Layer 6 of a small transformer language model trained on English Wikipedia (18 layers, counted from 0, width 128). Numbers have three digits each and are written without spaces.
A neuron adds its activation times its output weights to the MLP's output. To switch it off is to set its activation to zero at one token and run the rest of the model.
A neuron's activation on a vector x is SiLU(gate . x + bias) times (in . x + bias), where the dot is the dot product.

Input weights of the MLP neurons that the questions are about. A number n stands for (n - 500) times 0.00085.
n18 gate (bias -0.111): 721395543566610584422378481365416226329656599546433689568472476211359643545536322468466476551311531445756782397649566597645135355600484527446434552631477440504413567544396823640519508955480343465690387400496352416422422518546607480471710555574496586425168287736344665626570383681473493519371563460321579590414630391519547599614470500715410549516649549571466576551466638391516699469193
n21 gate (bias -0.086): 373504509532422230445435434763226414345921396396483749399663548447487569508319492404516701448616491446825447670593432673717320645486593525462627221567504548214409518478321544548369296517601310849500522351634644645415555426453612746582746588645652381443678362678649712496601596290568618654570496543443577632863359424479573396682603571435440598633745418435666561703507393335470363675237
n55 gate (bias -0.122): 623615496484512500384592580296268420539628641366571767308542568548488395512301373445392591652478367412549751578646422451619399849465604648299264398455311458520168419462381705725516172398619408627728555500583585480491396338422546393519568301641648558540192454407525455603434287279360382492359766525674416548699633075464454316345550543559533337334449528806464390619500496619418332521474
n136 gate (bias -0.095): 386509415655298799606433255653767581127469552344294580482513450364780594411471377878500758488365624392509704547492850614730744509614634610553604337657597310496356745586373376686544472705536452522603701354570627547402504306427348738573454354611400500265403464495633461537522646308430455167523647383415410661473571235483615777689527463523549360429559479370617025610539509474544560739472
n214 gate (bias -0.126): 412681541678509495706505696316679582715491425725736514717378454358617582483620420569543672673415806429585664420731442638133471444298505531482412187354674619526208757431555630433571659416242588509586528578509049286609523439774441365463231313464477505530458591587729337509513306556580570684305690710667632556441550818496647414640465472212185491211662730393469450545559559455491416442462
n18 in (bias 0.005): 558488534629500395545711614281515558626500374686519404562408686384500366456556553383529443543281572587519547528283795635532416313179686530466539574541462500330535519508687414410534176485519429736476258636516465592652356645494466500849379661287566489350548676357504344516583613434557633511386424569406565675675572666628520311606454615365360245698477526360611330496480485538251496329655
n21 in (bias 0.054): 653447480240496657367425527656428588496614282408512548654654568409602592763475481206386539417496472519539373372489645473763438443307562559395662456566660737328305376408407350638481656283641514597388714565570629439695480668420647524586504530693235465602747544496551623459333347625531518377488662504305758497441291676614551591667632525768724421484395340649347560406781508379469651524628
n55 in (bias 0.048): 724352381409444581332522611312306431768475455447504583592457540589309460311699507375434489456877547475593665655664368354652333570546204750656570625525418485545511573206445518352372564443323350634462622272459445587542529458492319315438511554493529385490504410639439689701493566559372563413556500372486504630363691539604648674604531466591414541597474542582423474347519680404482682550605
n136 in (bias 0.009): 319484433500553632246421546167444186675437424373453105613508420376520702189290411480508567661788594519461684282552394477475620476693263531547749600385543716485456487704359670493593639442395542515442589617521464504455559511622575152582512618629544582832365496540418810427419343540558504481468579349384532465469543406523628392716628435552571477417452379522473384305469354430438614382594
n214 in (bias 0.003): 303380551541588485659669444508515467391514376376211401418463611479445338590554579493622711465431565546453746328580333629462642567589383352270466274521565463730305460322783485316478568665381438550427369582584370525270551434528537380679515322587589758500428269370438298598550496552561597514444438437635320712460566742493466477440513606581689591671351735362546541453402493662467538544451

Output weights of the MLP neurons that the questions are about. A number n stands for (n - 500) times 0.00093.
n18: 487472572576527389555637488555601455619422372693628385490438644662341709732450720417514390392543339800300500353581393510438415497394603390697586534520579578357480611543655303513314421434444389691494271550428621500471516654224432605540488380443621584390480621551408600606542400350426508419378506534503586440366636561548361409402513500545710465474576402597577304405807497717506374626607
n21: 689390507660561395417509366633524428468402477511627616589527618877309533525628554543431649794519442726559565562611582569590575664448482431564400316388489500628352440522667416314346562601487672629366543282301496409769539626286456509579457328503360530333513605438431524641631303487500539409572462500528558440418561424500290448403856522785573572559624415471783439582260460325707476636609
n55: 602432544325420413408366457493379576535477596643262638353431398265506507559637320653629401496338557518563569509333678512777401468466478544476537471624344464457314357382541442497512517353536296491413607430483534525351581292271445467551414556482537373457430576370413497581356602476427457522583475470697477690532591460451318416396025554605611461442519508526448630438492545360557518512599
n136: 409565265512578409614542441447453525618605561615672668671668441489736432308177532616440575210506536535426423546490581347558486440439445490677524444561362295464787442771544402533569376636458209439436395459433508597417387344148519461452459466416572686292497415511364454350571331590447472417310254597500396582513639664485727466657471341358358464443474431530294574609770580649634550446717
n214: 553583626638493469316503538275411484214664268401443587347597366400494412481618289573349526553420494064496527465571361389623539540637293363519606337610497528447310521622529386642445368493537487519581687599457278368468412540566520572570586509525516497494408462547412497577243630637484671317592631608385630562566481449361436530579602622618400514653605554533726464507591416462625561407416

Each question names a token from some text and the token that comes next. It shows the vector x that enters the MLP there. A number n stands for (n - 500) times 0.011.

Then comes g, the gradient of the next token's log-probability with respect to the MLP's output, scaled to length 1. A neuron's effect is roughly proportional to its activation times (output weights . g). A number n stands for (n - 500) times 0.00078.

"\n", then "|"
x: 471528446454437557459540453327379604479720589463422514497646473535591498523564460401605622400627514729558573393533530489559450474471517453454537528444475520439462197377505450503599598519472469581427554490481505470545521521449554602561580573422465468570533514508473590604503614612396453586586483546505516267509537533442521530570499515535593535563527518573550464559479534512415503569538
g: 482403293288635489485534437463589632589679353556237466468546392434324414395484376633481490500598521462433198569624612493525408546523354690469561277465614367561545433630660655513406541515368569463596551310346785544761418635495517430561398232516503687581622537615482407541430356657485370359420581591473522522377477440608575794639427532614541461297530363515563513556606629716442529551429
Switching off which neuron hurts the next token most? n21

"ig", then "ure"
x: 559434506660552609458405435321495512459505453531537498390354604340465466507564369555504319449687612666362617532521548607659437378472442486487517476522453538528513385563634431460507686452510505538379432644538439543467531610506453324609466471534445615527524457502476511457476493633540536520462456383446581441594466431423504401507513573475397688622427555493539466623504553428456485407342
g: 540596702511474668595614499706481290307462342680404713443417520720483387348600441353483396754472475643485160442535370694623710599422602535392416557426486647462322480497361547387510691541552425338459454324387499536406553653635386627400499588446329462625578576355395582672393627668588480421497616482461489491578377468640538452560524213517615457581558379445618462582496553502351574338582
Switching off which neuron hurts the next token most? n136

"2", then "/"
x: 516477505456489565527488538327433466450565525473550486582447535480480454420546504450463537489540548515527549457573494484530468542515473548491492497483509465516458365450466571535547541509491476490601554497445447483483537508426479535498427477532565567505414468552487560529491528571411449452577496412399484499491446530481634501526552459528548516510502491505468550540588524461540528509561
g: 380429697377317615549419408683719459629453530295656482594354336433374498721509423410837544463430578505471431480388489235461513528600329591551456413852475361430501512365412558519589632595349534759394481501445534269654693472586534618401433344572585460390518468314518646287390670657422295470504454437573625548385302513450389463503407472456451538451491619463515511448476561437391588407584
Switching off which neuron hurts the next token most? n55

"T", then "eam"
x: 556465489532464525488452467520426427385510561536488495641514400562433573475586420419511596479560533857544578471433508524503404492572549591576518573499484531446539365435547542485473563564467503448551563417504515520415443585486459516420548593572540451452509388535572518442629522463508517459573528423415480445577460569544469477450577581591580519433496420598512457542483563405560503494422
g: 229687304507542670567595373517387456401294433467290687414676445501576686530506490657290522433487484490467535486566577277565439483575590658457349511532489445484677340587604442440352453350517478515669368439513541427615455385558345627572301565358563530469560412688816737394439514370416641434303616414441634651472517519441523578387457391486438483579565491561534608733588597492562255642255
Which neuron, switched off, raises the next token's probability most? n21

" –", then " Sp"
x: 465582441501486484562389462409503522515551561478506460468564521426498539501549556539480541392492540644408550495516555369554548489518495540448457385531547370495440484495513525520453527468503470481613506519523429471525460408377530612531490526531493488480498493487532470470479563441328492420513531587462570481541459491478560456436508454494419472475450509506541583470499499468444484403486
g: 487650495482567486611371592468480694451479447418392679712367524405560522491685498488484479509676646545613520370498456544460503404766433563439490657682487556360518553331492585525537451256530573791549591523167396823474775314589467573415376405491379388544462505669499371552467672399560431462601368339451682575453396577521508500584314505836447545468653593673524545569475584488508559589668
Which neuron, switched off, raises the next token's probability most? n55

" rele", then "g"
x: 509565478547381575482387619545593630251532552539577583485647462530581424450576481639487560398412466674360628350548540343425583617555596491487475418531406538456352341405475518506440497499490503343482549614468510595489449622460475611610565443393514532516528483579511375487452564569386469539582465518474598366464589484540493379372523461598472435475431484434451657594502489475467426521488
g: 370609390500370253551397515269457452514495686376567572543382489328436574649521473473520479520579493474644612593554569672441612618581653521435485278549386245439560503651530351620333271572326474402419470544328294580484572502456391511299320625714415205498795426707669407469473487240521430321649446505408485626453473594484494498466518335672472555431575632410609370597522641445560486488507
Which neuron, switched off, raises the next token's probability most? n136

"u", then "ï"
x: 485545491523531455544597504469579575588558433346438386504451467411436455510573418469524525441358330889691512465547583586447482474634431510398489441575476489626424472443552560494531604446481508351483503506435527527372392468475416435542469468509573447550368565466563522470569546549480493587599454462465481420528597515475528440487493605430525619489566519392528611554485574459513310476458
g: 402661524557426538424390374516413529429693590466354613556641570682481490574489576331447442547480656647427308310476548520370502505445695340441398506423419516357522426486596545567536417681513462451304434358618658575379477704513415672646444422382528305360372462478740466660614511647601345510504580444368363453470380458403486354540401255559528551541084360224605631468396384664391358528532
Which neuron, switched off, raises the next token's probability most? n214

" d", then "ied"
x: 519417485530436564484415445500496584391537475457418459599572580363438520456537449353500452444457507944520575493447528569625475521544359490535533501493555509476512446572424529538470404471521489469518559648526512456439484490479468473611485474402473516516449443550469439539385548496472465415584582490446461523508478483454482562444564578513543489490601429422477510420478489517563419515502
g: 487525268505566512403536715291768466531421290454523389652458525259348569501581415601385435675536551512583678598679449461621494663324489674242486519366420578498490429553297519410439522565506628323462369361417615387437451591581537334519344491549529590594240518619628503423478549677515696711518337514474554606346624429530475366427532558571514380594379551480529772534565511316744354555610
Which neuron, switched off, raises the next token's probability most? n136